Layer 19 of a small transformer language model trained on English Wikipedia (25 layers, counted from 0, width 96).
A neuron adds its activation times its output weights to the MLP's output. To switch it off is to set its activation to zero at one token and run the rest of the model.
A neuron's activation on a vector x is ReLU(weights . x + bias), where the dot is the dot product.

Input weights of the MLP neurons that the questions are about. A number n stands for (n - 500) times 0.002.
n28 (bias -0.037): 513 487 395 487 333 601 561 789 450 379 656 482 441 453 425 410 500 225 500 460 452 615 322 367 547 366 675 861 579 270 519 552 263 602 472 561 406 392 739 238 725 589 372 828 698 514 514 436 142 514 430 381 472 422 815 762 584 491 440 562 292 509 735 638 390 717 348 423 368 664 500 731 393 581 405 706 406 482 360 581 314 486 552 464 295 559 495 648 450 225 127 776 599 748 377 476
n66 (bias -0.038): 374 355 578 397 663 482 340 412 659 556 661 612 970 533 731 523 311 150 514 199 452 730 661 325 367 606 491 519 291 463 719 727 486 342 519 352 622 411 531 402 787 603 688 602 369 343 271 670 348 473 509 716 590 620 531 481 393 370 696 471 375 792 325 356 601 495 574 427 459 677 460 365 756 385 376 597 545 807 558 322 472 724 448 396 514 614 293 441 413 592 523 467 462 176 523 240
n141 (bias -0.042): 432 586 618 236 645 245 391 319 370 728 476 680 378 229 492 294 431 454 626 428 484 270 439 729 432 467 377 564 343 636 596 268 529 442 571 504 676 571 492 462 680 525 757 455 532 750 483 664 410 682 525 562 432 261 512 342 583 577 405 453 632 760 679 422 545 273 791 581 459 560 724 642 352 526 385 434 336 406 534 586 546 354 521 476 240 618 723 584 415 545 261 441 559 441 398 500
n177 (bias -0.025): 504 306 483 500 544 651 496 224 321 382 458 492 436 693 496 500 541 627 423 567 282 384 607 694 402 327 206 487 530 439 548 566 434 574 491 602 685 285 521 465 809 601 569 639 542 448 469 470 185 568 334 664 264 331 525 590 871 500 666 670 439 500 385 344 217 270 655 479 551 575 416 523 597 275 384 616 659 487 772 648 557 566 283 729 692 166 532 627 509 560 530 544 349 372 246 389
n198 (bias -0.033): 559 279 640 358 491 324 596 337 331 530 512 479 398 452 596 694 392 400 470 634 353 658 653 743 389 440 513 784 470 491 465 540 327 803 444 282 417 234 413 496 461 491 466 427 265 440 797 283 586 492 444 590 730 534 476 678 912 338 331 771 690 595 366 362 176 522 435 546 700 535 554 451 567 540 836 325 537 654 617 433 569 621 447 500 229 496 550 521 547 363 534 435 601 535 428 337
n221 (bias -0.043): 745 411 385 450 173 565 264 287 573 715 397 423 413 514 623 582 427 552 638 405 562 782 670 592 304 514 431 553 663 765 523 785 458 495 528 378 344 528 665 279 614 368 551 528 196 296 255 440 333 404 753 583 309 351 888 519 608 395 505 313 290 235 285 644 560 476 522 632 353 318 270 568 482 433 729 394 626 509 539 288 411 598 410 468 553 509 421 622 362 505 602 966 647 561 509 605
n276 (bias -0.033): 589 445 307 504 742 467 416 289 496 408 371 468 463 706 449 528 413 617 357 464 543 636 368 574 308 425 496 885 612 222 822 385 152 517 395 332 559 715 536 441 390 269 496 612 354 475 521 611 765 533 312 719 346 550 386 397 672 496 354 620 400 708 543 521 451 568 649 622 705 470 359 209 347 685 530 384 420 418 673 431 450 374 530 654 513 463 425 723 635 525 396 626 445 530 545 351
n277 (bias -0.017): 452 585 572 378 582 447 541 435 624 570 744 488 636 446 633 464 730 681 347 627 423 427 565 403 454 455 577 424 916 634 599 646 463 303 229 664 496 707 578 360 604 393 597 512 572 500 462 448 565 496 410 601 182 418 407 273 328 619 398 403 488 390 396 598 270 666 358 432 528 500 457 317 385 361 596 642 386 508 789 555 648 328 80 552 618 625 353 282 552 577 354 566 621 372 472 496
n325 (bias -0.031): 578 514 346 371 576 383 550 360 265 561 533 662 440 588 701 619 571 385 332 636 500 568 583 391 551 576 474 563 435 197 355 527 290 565 424 358 485 462 485 442 481 619 650 549 422 621 402 549 466 638 298 621 617 576 468 715 355 568 607 696 447 557 353 591 203 349 600 601 421 393 555 361 511 256 726 636 555 429 532 504 561 446 264 559 523 384 963 356 672 526 349 550 550 500 594 488
n358 (bias -0.043): 450 231 450 724 491 555 462 541 596 458 285 433 555 402 505 328 466 761 614 603 496 873 427 629 443 736 763 414 537 292 710 415 421 570 495 634 603 767 567 448 613 304 628 259 229 486 271 312 684 518 467 394 728 431 351 171 453 669 440 591 370 445 561 500 605 476 295 346 354 651 630 568 316 299 681 394 513 463 558 720 472 603 160 577 390 454 495 414 495 188 532 402 391 857 436 864
n416 (bias -0.043): 441 516 470 425 677 680 409 214 369 785 508 725 631 752 587 697 504 435 538 679 398 509 632 436 562 509 462 420 345 509 401 351 686 517 414 210 709 600 690 270 565 665 542 560 500 419 509 462 410 151 560 649 394 715 565 522 396 697 599 562 573 410 314 333 424 697 589 614 462 270 355 643 475 304 787 372 438 504 375 607 530 578 123 563 434 415 386 604 521 675 723 500 412 282 623 360
n471 (bias -0.013): 271 467 496 525 659 325 478 627 500 466 714 454 403 362 118 383 446 543 542 546 370 525 576 479 289 500 768 311 577 338 457 439 522 388 543 420 422 297 594 284 578 435 656 632 924 555 579 437 356 596 586 619 610 581 281 526 345 428 642 571 166 363 387 521 555 430 560 634 382 508 339 473 541 628 733 483 496 390 790 637 504 354 452 371 632 677 631 309 702 445 474 733 892 483 386 413
n496 (bias -0.029): 391 686 431 576 458 356 566 514 427 327 522 698 372 218 458 223 257 762 523 473 271 722 495 247 419 616 560 270 444 324 650 438 280 621 687 652 519 848 834 317 774 345 670 830 780 458 605 698 260 386 435 463 467 426 491 495 528 395 547 442 565 310 312 351 665 528 417 659 578 610 513 665 554 510 786 251 478 486 442 293 495 678 306 423 658 569 461 401 651 334 505 397 448 401 307 685
n506 (bias -0.042): 469 439 285 488 391 597 537 295 210 354 574 559 528 316 594 512 285 524 428 500 657 428 360 752 500 593 621 529 613 468 463 644 439 532 370 458 594 660 709 614 299 537 520 653 319 480 392 448 307 452 520 568 272 561 557 608 614 580 691 542 253 318 515 581 468 467 318 377 285 441 320 479 391 847 687 292 527 564 647 521 541 602 467 354 525 711 731 791 651 552 415 533 286 750 568 488

Output weights of the MLP neurons that the questions are about. A number n stands for (n - 500) times 0.00091.
n28: 396 408 389 631 476 448 625 322 524 622 374 411 425 651 631 575 599 346 579 488 525 317 667 459 673 269 480 492 601 669 328 742 649 340 445 580 508 439 409 393 276 618 762 639 504 446 536 423 581 421 611 427 362 355 246 561 542 394 500 339 375 479 612 350 711 488 519 275 611 633 667 259 602 430 500 530 613 194 463 512 617 389 667 656 378 559 420 426 545 90 530 545 815 462 733 782
n66: 233 330 340 472 523 374 676 466 464 582 670 600 688 518 460 451 407 487 745 655 271 352 403 744 409 553 433 567 568 543 722 561 432 391 557 590 514 866 250 666 500 593 766 176 691 623 536 481 404 343 447 426 524 586 416 647 430 422 612 663 665 481 743 459 509 629 793 160 318 330 482 473 390 684 623 441 512 330 780 371 250 158 679 372 317 670 567 560 273 690 618 151 547 528 444 303
n141: 631 251 459 642 462 467 652 611 722 529 487 612 504 573 561 618 567 500 330 554 591 413 574 663 319 472 625 595 650 556 272 739 459 491 151 526 574 469 520 580 460 408 714 362 484 363 504 448 508 569 635 350 598 822 576 529 453 524 330 428 465 504 221 458 537 346 633 535 530 563 300 278 322 393 530 527 466 228 879 421 333 400 566 741 500 715 366 337 748 456 496 200 427 638 530 204
n177: 303 789 521 608 542 330 371 656 595 400 627 512 484 523 451 545 516 445 522 443 486 729 496 357 432 689 634 273 691 281 484 662 546 548 444 496 440 454 556 570 350 211 376 755 507 650 418 504 438 594 516 504 382 403 616 439 373 269 425 570 455 472 391 561 673 515 451 412 508 513 630 675 628 577 717 234 493 417 462 485 809 445 553 209 431 655 752 245 570 459 627 327 516 365 539 451
n198: 643 504 416 359 453 370 324 446 437 508 675 504 247 533 575 367 646 689 574 411 650 344 195 530 601 385 611 182 622 892 460 461 732 699 310 504 318 358 550 346 801 442 619 443 355 189 591 611 331 475 665 479 640 714 390 534 343 234 591 517 459 652 496 453 525 628 438 464 429 393 381 665 504 581 325 453 565 463 764 385 679 342 756 747 360 641 615 402 401 721 482 551 627 355 417 479
n221: 672 320 445 828 537 663 659 559 309 450 698 162 665 608 522 777 630 330 598 359 394 697 427 320 441 411 398 433 284 576 562 519 314 209 500 795 150 574 366 431 665 824 623 533 465 727 262 586 439 491 702 376 684 361 663 436 448 41 280 369 432 206 477 495 460 620 487 265 639 450 665 625 510 425 566 517 562 612 449 583 408 706 340 514 619 453 853 454 620 373 358 555 472 481 542 531
n276: 401 585 694 609 382 757 584 393 470 374 517 432 536 385 513 293 557 364 648 194 199 591 564 299 332 672 702 270 492 621 415 496 732 275 658 397 400 659 525 395 532 437 444 725 471 406 339 482 397 326 623 400 326 423 383 101 541 796 606 522 422 532 460 695 593 535 393 468 532 315 595 803 699 604 603 588 523 500 752 374 629 414 825 505 474 325 523 356 570 712 500 234 774 401 531 407
n277: 583 634 312 420 504 496 706 321 529 450 668 487 651 475 488 389 288 615 443 463 35 706 491 407 517 370 435 426 186 543 530 409 342 443 504 430 434 387 484 627 722 541 500 487 464 491 434 715 245 361 747 517 392 711 626 559 508 457 354 671 754 553 680 529 430 218 481 592 417 646 475 818 741 384 509 318 798 537 483 601 492 293 380 282 487 517 391 665 674 629 303 247 535 587 612 561
n325: 679 500 479 348 473 861 420 649 354 557 504 394 423 666 363 360 500 167 257 605 771 666 580 435 661 456 592 645 444 488 317 411 369 559 375 355 551 582 607 630 440 727 610 488 314 492 386 417 468 566 552 333 687 559 736 417 446 448 666 696 424 579 242 591 396 473 365 626 563 418 451 504 583 522 469 636 337 544 235 519 562 446 420 445 685 449 606 299 546 560 609 527 500 496 399 467
n358: 334 418 582 327 558 539 339 731 439 571 345 674 400 263 487 156 504 475 556 509 231 472 472 398 526 526 791 711 716 390 541 423 692 500 477 459 684 690 427 384 430 415 557 417 379 450 560 408 584 336 324 323 568 583 196 390 483 691 604 312 748 505 455 407 548 465 298 505 463 837 871 474 583 433 973 537 583 500 447 469 580 539 258 308 870 664 293 584 380 491 585 562 546 344 654 427
n416: 264 639 238 544 565 616 420 449 694 543 727 419 634 640 428 525 355 591 263 427 638 582 459 592 453 366 610 672 384 599 455 639 642 563 428 640 446 655 419 408 463 214 364 527 545 630 169 395 442 687 395 491 536 605 341 609 483 322 371 186 680 473 332 530 483 517 377 586 678 737 596 386 704 853 406 411 273 555 517 552 475 385 491 383 652 743 704 653 320 620 244 264 392 861 344 496
n471: 448 442 720 528 334 603 403 681 448 440 460 508 529 626 697 370 247 573 492 392 539 639 385 399 640 492 367 458 288 475 379 198 512 412 605 454 639 713 331 707 526 594 517 420 294 421 653 652 645 587 466 476 446 850 595 500 454 390 788 688 538 639 451 556 338 407 507 370 542 447 617 774 487 527 176 537 232 705 427 347 345 588 347 521 452 621 555 565 602 479 483 314 517 554 253 696
n496: 779 347 466 703 437 500 474 270 589 410 217 649 656 767 640 627 618 657 404 593 467 200 684 586 433 772 548 463 446 282 574 454 567 723 551 695 813 447 304 491 343 608 558 435 610 431 644 495 717 215 467 397 620 359 283 728 436 444 532 477 324 697 459 513 443 518 525 177 486 632 204 622 276 509 158 396 532 548 509 621 444 697 401 533 178 449 682 500 685 276 457 693 565 393 472 456
n506: 603 444 536 567 562 709 400 172 496 475 700 625 628 687 674 532 563 402 706 372 470 465 583 233 360 440 359 504 830 633 581 457 652 737 444 504 465 478 447 525 496 219 491 146 531 500 735 687 488 374 487 483 641 539 321 512 421 731 521 428 341 330 407 454 549 392 542 457 178 378 168 544 335 540 624 508 515 508 550 675 667 464 491 509 218 586 340 458 492 341 562 571 809 733 534 488

Each question names a token from some text and the token that comes next. It shows the vector x that enters the MLP there. A number n stands for (n - 500) times 0.011.

Then comes g, the gradient of the next token's log-probability with respect to the MLP's output, scaled to length 1. A neuron's effect is roughly proportional to its activation times (output weights . g). A number n stands for (n - 500) times 0.00087.

",", then " published"
x: 621 387 449 571 499 465 498 498 587 450 580 722 471 536 413 530 500 690 501 519 71 546 393 457 561 548 616 380 457 504 478 425 613 508 290 621 529 661 508 515 634 413 463 363 554 449 621 536 569 480 590 569 623 549 235 650 427 647 482 416 276 455 496 708 481 458 559 484 527 516 425 410 421 491 501 469 558 468 469 409 358 639 747 679 513 520 376 436 492 376 556 485 310 577 505 532
g: 439 393 576 322 414 470 467 317 551 647 586 653 447 639 547 301 343 425 438 231 519 621 600 667 494 771 573 335 683 419 633 433 508 579 528 613 438 384 453 599 562 669 632 641 370 559 597 525 418 695 443 424 604 505 596 384 389 555 567 274 584 458 603 528 503 657 525 527 495 707 308 461 435 311 625 634 160 332 426 632 552 550 408 401 435 388 484 543 375 444 582 621 376 489 435 542
Which two neurons, each switched off alone, lower its probability most, in order? n358, n496

" the", then " Sc"
x: 609 372 488 568 418 543 512 396 576 460 529 594 480 444 468 589 391 550 550 645 71 440 373 439 616 416 549 327 559 510 552 595 563 491 423 590 262 724 391 547 580 490 594 528 605 517 563 570 654 543 496 496 570 471 215 538 532 690 526 512 287 546 487 667 489 474 636 457 562 604 362 405 501 380 411 481 565 529 463 438 412 492 727 556 527 443 423 460 447 492 460 558 348 615 549 576
g: 414 454 496 643 361 447 465 512 505 398 667 543 464 578 525 702 281 580 488 468 527 564 486 646 304 438 418 533 661 537 569 578 166 457 625 522 504 625 637 455 586 695 334 533 467 428 621 318 372 521 370 429 581 382 247 234 486 567 457 384 704 418 405 574 638 365 298 602 361 630 456 486 510 684 424 547 461 454 370 610 753 608 438 413 497 556 629 596 545 571 790 548 494 346 506 455
Which neuron, switched off, lowers the next token's probability most? n358

" ", then "et"
x: 318 497 417 601 432 430 585 511 354 412 633 802 536 488 461 546 447 706 586 465 327 472 383 384 553 622 734 349 483 592 483 297 490 490 383 483 348 554 387 547 570 673 671 583 503 598 678 554 631 364 505 575 541 549 269 523 480 493 511 449 300 489 545 726 448 402 559 521 639 544 393 499 541 564 320 454 525 514 476 427 366 631 690 509 403 353 345 305 502 328 567 610 511 681 587 480
g: 478 545 525 632 398 670 609 621 414 493 533 400 616 297 439 434 256 455 473 422 554 600 498 408 689 354 330 491 637 475 439 475 410 510 584 600 560 533 356 483 612 757 397 499 400 506 671 427 458 592 428 616 492 709 499 504 502 379 371 420 540 650 458 788 558 438 492 311 386 519 497 335 273 530 696 661 491 490 420 450 402 802 676 643 562 473 406 376 406 491 535 199 618 328 614 544
Which neuron, switched off, lowers the next token's probability most? n471

" sp", then "e"
x: 733 367 674 605 602 479 542 333 348 423 481 490 420 510 470 693 459 628 506 384 506 476 470 459 782 532 450 339 420 565 280 334 632 604 481 483 561 512 303 599 556 646 572 467 398 661 700 447 597 480 454 650 541 607 366 536 482 569 525 554 429 341 558 595 384 564 693 483 458 488 218 464 509 438 218 411 559 521 538 356 332 598 716 446 593 428 699 265 397 550 591 337 487 525 592 531
g: 590 462 559 504 537 554 567 562 372 457 493 542 379 608 380 342 466 421 453 620 347 565 526 747 546 659 333 483 527 780 315 485 455 385 397 531 520 523 364 519 659 484 277 391 601 536 239 355 701 618 364 467 444 734 699 522 473 639 459 566 624 563 435 402 528 176 745 465 456 432 541 431 526 687 493 554 352 470 513 496 609 341 408 620 457 300 548 336 555 419 532 529 415 668 686 588
Which neuron, switched off, lowers the next token's probability most? n325

" dra", then "ft"
x: 582 388 600 652 534 456 475 351 390 539 515 429 494 502 524 617 560 679 560 389 421 392 507 359 700 613 285 322 423 549 377 460 668 596 489 422 479 626 243 654 540 628 334 617 452 598 570 575 563 287 466 744 611 596 409 494 386 621 554 373 413 410 543 561 517 551 683 481 611 464 263 367 640 437 660 539 688 325 508 432 362 538 787 539 605 486 503 308 317 438 486 532 368 441 541 521
g: 475 431 283 424 363 378 557 353 512 636 396 511 637 427 476 529 413 405 351 504 666 642 388 450 525 598 346 571 398 412 803 511 494 498 674 379 696 651 507 492 378 639 673 392 356 493 423 609 540 421 445 246 420 452 612 348 483 725 561 514 518 429 623 643 457 493 584 581 514 614 333 561 396 399 641 277 559 519 530 507 555 446 249 600 607 405 416 740 420 489 553 727 770 447 487 421
Which neuron, switched off, raises the next token's probability most? n416

" the", then " National"
x: 609 327 459 501 373 520 530 417 611 502 519 585 489 563 465 579 367 614 511 688 85 459 343 431 631 455 559 311 596 546 453 553 553 481 394 565 268 668 402 545 558 532 646 511 585 582 595 550 606 529 528 499 579 456 261 560 548 694 556 522 279 520 541 668 469 474 636 480 515 606 358 343 495 413 378 514 577 511 463 453 364 487 678 536 492 437 426 473 456 462 472 570 356 647 558 571
g: 508 560 275 434 328 434 435 474 409 372 632 338 575 468 653 387 513 460 567 491 471 552 480 394 408 459 351 379 560 564 578 448 382 516 628 481 431 610 348 578 542 686 340 540 540 608 665 312 674 627 472 449 441 376 368 389 501 474 537 633 601 513 343 360 603 519 282 593 559 805 477 576 611 447 420 621 510 331 591 407 633 596 648 460 383 675 490 736 512 517 526 707 410 148 740 547
Which neuron, switched off, lowers the next token's probability most? n358

" what", then " the"
x: 647 425 395 454 515 409 379 482 557 530 503 648 591 594 418 432 361 660 428 549 153 459 486 397 632 471 595 380 327 414 421 707 561 615 352 572 416 620 362 496 537 563 526 563 696 535 659 508 409 421 393 395 606 622 359 630 424 521 458 499 271 553 485 626 627 583 747 586 441 538 325 498 550 548 321 594 552 544 543 376 410 599 663 601 503 652 359 374 487 516 616 527 317 524 615 358
g: 427 517 649 762 610 362 527 548 397 304 475 450 706 491 496 579 456 536 680 504 386 621 448 544 149 438 327 584 433 676 670 438 372 473 630 509 363 381 425 554 575 412 537 254 531 228 606 498 595 514 434 577 457 548 492 468 505 622 464 569 530 475 512 527 469 604 461 650 251 433 700 550 535 413 580 786 519 403 439 358 455 565 486 556 432 818 485 507 251 597 467 436 388 417 536 627
Which neuron, switched off, raises the next token's probability most? n496

"ck", then " is"
x: 569 440 341 565 393 779 574 606 563 413 571 642 321 517 416 518 446 488 378 401 297 539 459 319 760 446 683 413 509 542 387 349 517 601 428 619 514 567 444 565 590 531 447 522 675 528 646 605 579 415 389 666 423 666 509 648 548 510 401 560 509 389 400 779 439 542 647 352 587 363 243 487 375 436 442 409 578 396 453 431 434 541 623 736 461 574 611 316 466 449 505 366 399 607 621 324
g: 744 374 529 294 266 353 373 582 790 524 558 558 482 684 459 389 450 530 388 636 529 559 671 580 627 452 503 492 375 437 725 383 630 647 574 373 507 458 489 552 586 515 495 499 605 611 634 571 352 531 383 245 573 484 521 645 370 427 472 464 500 581 605 312 510 369 465 200 462 674 447 501 355 502 581 407 500 640 602 443 685 508 470 378 458 679 443 588 579 316 620 614 428 457 341 265
Which neuron, switched off, lowers the next token's probability most? n496

"\n", then "On"
x: 553 307 466 534 450 392 547 522 405 485 558 603 460 504 515 614 399 676 459 495 283 427 365 396 638 529 534 361 364 592 605 594 636 562 430 513 235 489 382 514 648 520 490 437 515 493 725 505 613 548 621 673 533 600 173 646 566 640 480 413 536 435 551 629 412 409 542 519 408 701 325 362 472 548 420 508 614 416 368 397 335 522 636 677 449 481 441 492 503 535 552 535 412 700 551 440
g: 231 329 314 672 686 572 572 462 545 581 600 591 512 396 794 609 653 437 651 607 613 545 355 692 538 571 480 723 388 372 601 540 261 454 439 371 527 550 681 478 499 625 753 720 447 478 345 533 421 537 516 529 494 563 419 465 455 620 435 496 566 555 295 523 388 523 452 490 235 467 436 368 589 469 433 526 341 638 539 565 258 450 512 535 434 364 361 587 438 303 615 417 586 356 515 526
Which neuron, switched off, raises the next token's probability most? n198

"es", then " at"
x: 490 321 465 537 493 664 435 494 500 387 525 566 495 479 389 415 590 671 490 433 22 502 520 431 797 529 590 502 419 519 436 200 491 620 367 486 537 601 373 530 510 519 613 402 528 599 630 582 514 563 400 586 586 542 344 561 466 630 369 507 415 494 597 750 560 468 505 564 549 473 473 540 301 579 418 649 547 531 590 400 471 558 692 531 596 552 458 551 349 411 623 306 369 568 497 477
g: 675 433 733 824 424 516 378 577 599 546 664 535 334 402 669 501 678 628 575 278 470 494 358 555 516 629 538 566 545 433 440 508 491 401 446 651 608 477 493 485 489 377 391 616 740 474 605 388 503 506 602 478 332 426 602 446 497 706 461 506 480 273 396 513 505 660 457 637 299 360 377 383 746 526 423 442 360 487 437 326 486 265 550 448 533 335 707 601 445 398 636 304 450 566 384 583
Which neuron, switched off, lowers the next token's probability most? n276

" the", then " General"
x: 578 370 428 477 372 536 550 391 620 484 504 534 469 538 527 593 387 549 536 723 123 457 344 435 596 491 570 337 597 507 468 511 543 527 350 598 291 661 411 583 548 593 613 525 531 582 638 548 641 594 536 478 599 482 234 542 566 715 559 503 350 465 519 623 454 493 585 485 492 693 330 359 521 435 393 484 535 492 441 458 335 476 747 519 513 454 444 494 409 447 450 552 318 640 550 527
g: 348 493 503 587 432 473 743 598 651 414 575 297 602 399 517 402 474 543 457 521 515 416 621 607 483 464 696 461 448 738 631 532 365 511 380 278 389 493 526 532 567 536 149 502 678 313 560 504 353 411 358 620 672 376 441 462 703 514 439 463 566 324 278 339 580 696 318 475 526 665 593 573 584 523 541 519 502 301 464 558 540 585 544 430 368 684 476 552 267 388 512 624 544 521 575 725
Which neuron, switched off, lowers the next token's probability most? n358

" pr", then "ess"
x: 471 374 394 496 716 440 642 461 538 596 588 675 358 527 501 682 496 713 323 416 381 369 410 424 594 338 530 332 499 702 461 484 582 407 390 419 339 684 420 609 524 568 547 645 558 502 600 434 645 328 574 632 514 541 370 613 434 638 605 268 388 480 657 613 399 535 398 537 697 430 458 446 529 547 294 593 628 391 585 493 380 566 753 392 426 378 508 255 512 339 540 643 416 469 530 573
g: 396 309 425 524 542 483 486 463 651 507 670 555 480 251 486 786 402 491 340 508 429 811 464 437 593 675 733 616 365 749 484 547 609 489 429 500 516 557 605 345 478 457 321 292 476 494 543 656 417 505 397 456 476 419 741 421 448 510 680 496 344 374 616 400 411 506 357 468 522 388 610 480 357 534 411 459 325 542 417 418 555 618 524 622 598 604 664 579 326 354 634 599 527 723 409 335
Which neuron, switched off, raises the next token's probability most? n277

" Soc", then "ial"
x: 570 407 569 598 526 523 543 412 357 427 535 445 490 552 583 495 481 791 445 489 371 359 400 455 737 697 658 250 661 485 375 561 584 426 232 317 435 603 382 528 620 722 425 572 538 556 628 608 427 422 557 591 598 542 426 437 320 505 552 407 392 604 589 626 549 502 485 555 537 571 396 533 537 488 178 487 491 513 562 328 363 711 867 432 377 411 525 423 381 563 575 470 390 614 538 322
g: 412 667 479 396 553 502 435 297 532 647 364 309 530 559 527 507 599 318 589 399 531 358 547 623 602 441 412 305 549 427 684 568 560 599 555 581 552 548 417 362 564 545 355 369 801 500 602 551 483 444 460 748 404 368 473 189 648 566 572 417 444 428 424 401 444 454 659 412 568 310 595 544 381 626 433 450 612 507 495 480 391 606 278 325 437 675 336 728 521 643 515 413 555 611 743 655
Which neuron, switched off, lowers the next token's probability most? n506

" t", then "ill"
x: 546 373 545 508 527 609 493 507 268 578 503 665 420 484 365 719 530 768 372 429 364 343 452 408 633 583 555 316 451 545 330 417 757 590 565 477 315 698 327 573 527 577 479 636 516 614 731 443 537 506 395 601 533 490 423 593 429 432 459 363 249 395 540 465 578 559 600 596 657 502 401 585 566 529 559 539 558 428 680 353 457 593 829 359 426 464 488 374 338 328 519 552 353 489 430 637
g: 449 478 396 809 517 318 604 642 532 455 353 544 630 498 532 498 539 544 551 357 457 464 648 740 441 533 464 469 507 530 707 178 370 471 521 488 356 480 601 449 419 649 637 632 604 603 378 572 573 362 530 452 430 458 576 319 473 497 575 384 303 528 523 514 610 422 424 413 681 427 298 730 530 471 411 262 886 533 496 499 512 473 360 452 495 452 611 378 684 513 403 459 505 528 670 301
Which neuron, switched off, lowers the next token's probability most? n496

"ot", then "ts"
x: 585 357 431 456 526 590 463 529 501 336 482 437 448 489 454 584 619 531 435 405 229 322 637 518 692 549 390 438 606 495 493 524 574 421 332 596 535 545 307 587 735 625 569 487 692 619 683 566 512 665 491 540 300 288 368 750 343 539 361 568 481 416 590 576 493 502 610 643 645 522 403 448 570 462 493 655 444 275 349 483 396 716 613 451 544 551 374 447 258 454 641 526 303 538 560 488
g: 547 528 585 346 687 386 563 570 770 336 579 589 440 547 411 587 595 553 526 566 478 566 521 682 637 539 505 445 448 360 388 565 556 309 338 470 518 449 445 496 352 646 263 536 505 400 340 547 547 427 609 300 482 399 485 538 425 449 467 738 436 410 639 553 447 624 342 592 466 496 388 437 606 541 443 341 757 377 426 616 455 498 688 674 604 528 692 298 732 315 656 465 454 572 225 324
Which neuron, switched off, lowers the next token's probability most? n177

" h", then "ow"
x: 627 298 606 615 506 704 489 529 478 550 470 553 411 538 545 695 728 650 698 289 438 453 470 391 483 440 281 396 484 561 389 413 549 521 474 579 299 542 326 546 572 428 487 566 580 572 537 436 610 496 494 594 395 462 399 574 438 432 384 384 309 432 528 631 457 442 642 617 499 408 233 469 611 437 445 611 637 577 496 378 361 554 992 562 439 636 452 550 326 399 444 573 411 632 549 522
g: 510 421 521 344 414 452 600 447 695 534 524 526 453 525 407 769 551 517 559 548 499 661 528 379 614 421 352 465 352 578 697 653 407 582 484 449 541 287 630 510 645 459 491 611 569 502 509 654 569 573 563 497 338 554 591 458 743 646 262 337 415 302 327 348 498 731 504 537 684 437 624 561 508 392 608 476 581 391 198 459 374 627 453 572 422 411 526 529 571 330 366 246 619 313 425 659
Which neuron, switched off, lowers the next token's probability most? n221

"ee", then " Hill"
x: 624 464 211 440 450 637 534 358 643 418 465 589 485 402 443 501 585 730 517 501 262 289 593 336 517 392 561 412 579 458 565 466 560 567 453 531 366 696 254 712 494 490 374 554 494 614 585 521 659 453 407 544 581 461 459 370 504 596 353 559 643 353 566 584 644 658 631 512 495 535 352 253 371 654 591 559 614 437 489 456 586 614 696 565 543 514 621 387 311 314 486 595 318 523 570 378
g: 487 539 463 698 393 372 564 645 442 447 530 429 705 210 664 729 552 616 495 475 453 580 564 371 467 621 292 670 619 633 633 434 259 543 519 394 504 446 517 543 514 505 612 571 414 498 534 225 506 690 390 394 771 326 501 590 367 423 624 251 654 400 418 379 514 559 594 466 397 391 431 654 587 450 359 651 395 627 452 467 571 547 412 394 479 413 519 718 382 647 467 422 607 326 524 500
Which neuron, switched off, raises the next token's probability most? n276

" the", then " St"
x: 516 338 461 503 352 533 496 307 635 393 610 540 384 406 619 584 404 549 630 628 153 418 398 350 614 491 542 338 615 598 517 612 574 508 427 561 232 755 340 582 509 561 484 588 533 482 653 496 512 611 420 484 437 469 265 502 485 769 471 442 353 589 609 597 562 538 578 542 490 644 393 411 531 375 455 396 580 515 513 427 500 501 697 529 502 567 505 455 417 433 576 564 408 528 598 552
g: 529 591 471 384 431 468 468 380 399 408 443 614 638 257 567 644 527 612 429 449 406 628 647 541 586 499 476 588 529 812 509 628 318 631 624 572 578 515 365 478 326 618 262 452 581 642 590 547 288 602 514 613 469 494 488 466 200 540 314 440 647 727 451 630 464 401 459 529 469 511 427 436 617 509 302 427 736 464 347 562 502 389 631 399 373 454 658 299 403 569 724 458 571 478 593 301
Which neuron, switched off, lowers the next token's probability most? n277

"Th", then "is"
x: 616 297 587 581 428 620 541 524 516 536 498 468 463 510 422 687 456 776 629 658 284 569 371 362 730 443 506 262 514 568 497 357 485 448 427 598 353 487 234 511 602 367 512 770 589 525 566 448 531 560 480 581 523 515 339 457 465 565 457 309 424 446 612 611 538 451 605 549 516 594 314 395 603 452 428 630 610 439 498 418 340 400 884 407 424 539 397 558 407 395 523 679 428 603 418 548
g: 450 558 582 409 497 439 355 745 347 510 409 334 777 760 508 353 586 711 501 558 460 390 579 414 512 243 477 585 736 407 467 557 292 593 334 423 513 593 448 602 530 469 486 529 490 277 298 578 603 367 362 690 531 643 495 365 421 491 417 628 484 574 483 725 484 458 470 302 574 469 420 400 521 624 260 470 638 508 251 577 628 615 468 539 566 578 585 439 616 422 547 684 400 477 527 533
Which neuron, switched off, lowers the next token's probability most? n471

"au", then " ("
x: 493 504 418 372 413 629 316 576 566 319 452 536 402 469 539 478 476 687 445 401 243 389 493 344 651 621 768 418 487 624 403 442 645 545 369 453 581 500 413 685 495 625 520 594 574 602 453 522 489 486 363 497 520 411 483 550 510 664 567 522 499 511 470 844 522 546 611 413 586 443 475 487 515 502 565 513 514 362 409 326 355 543 917 664 586 556 575 342 337 371 457 547 306 520 645 277
g: 360 507 559 448 520 629 528 580 339 408 506 677 524 612 404 490 482 329 670 464 457 392 466 523 433 550 716 261 593 659 637 505 636 339 502 476 455 531 588 384 436 324 416 451 509 519 589 374 686 405 561 533 520 499 633 362 400 508 233 466 496 565 411 400 656 365 313 323 606 561 428 475 457 714 442 484 595 467 581 477 693 557 417 599 446 522 710 696 697 106 556 409 570 718 548 379
Which neuron, switched off, lowers the next token's probability most? n28

" and", then " m"
x: 606 387 456 563 415 453 451 496 658 582 540 636 532 507 513 494 517 625 579 581 69 473 446 488 533 445 582 452 289 502 486 573 585 577 333 687 425 540 426 552 632 494 473 446 611 474 634 539 534 521 578 519 603 578 258 596 425 631 513 449 203 512 514 588 546 514 711 450 502 585 389 468 517 424 424 507 475 497 378 325 382 588 719 611 405 420 423 465 392 459 592 583 318 654 513 517
g: 654 401 236 506 462 571 441 494 563 422 492 671 514 482 420 331 483 456 665 721 402 399 408 226 633 511 579 447 509 632 463 478 712 300 410 487 357 740 471 678 394 313 565 428 530 532 299 365 675 303 377 414 459 421 616 505 620 505 586 501 432 416 505 477 775 522 574 498 773 637 473 676 426 523 432 540 482 531 518 803 505 354 471 464 632 423 523 604 570 566 319 529 462 418 532 378
Which neuron, switched off, lowers the next token's probability most? n358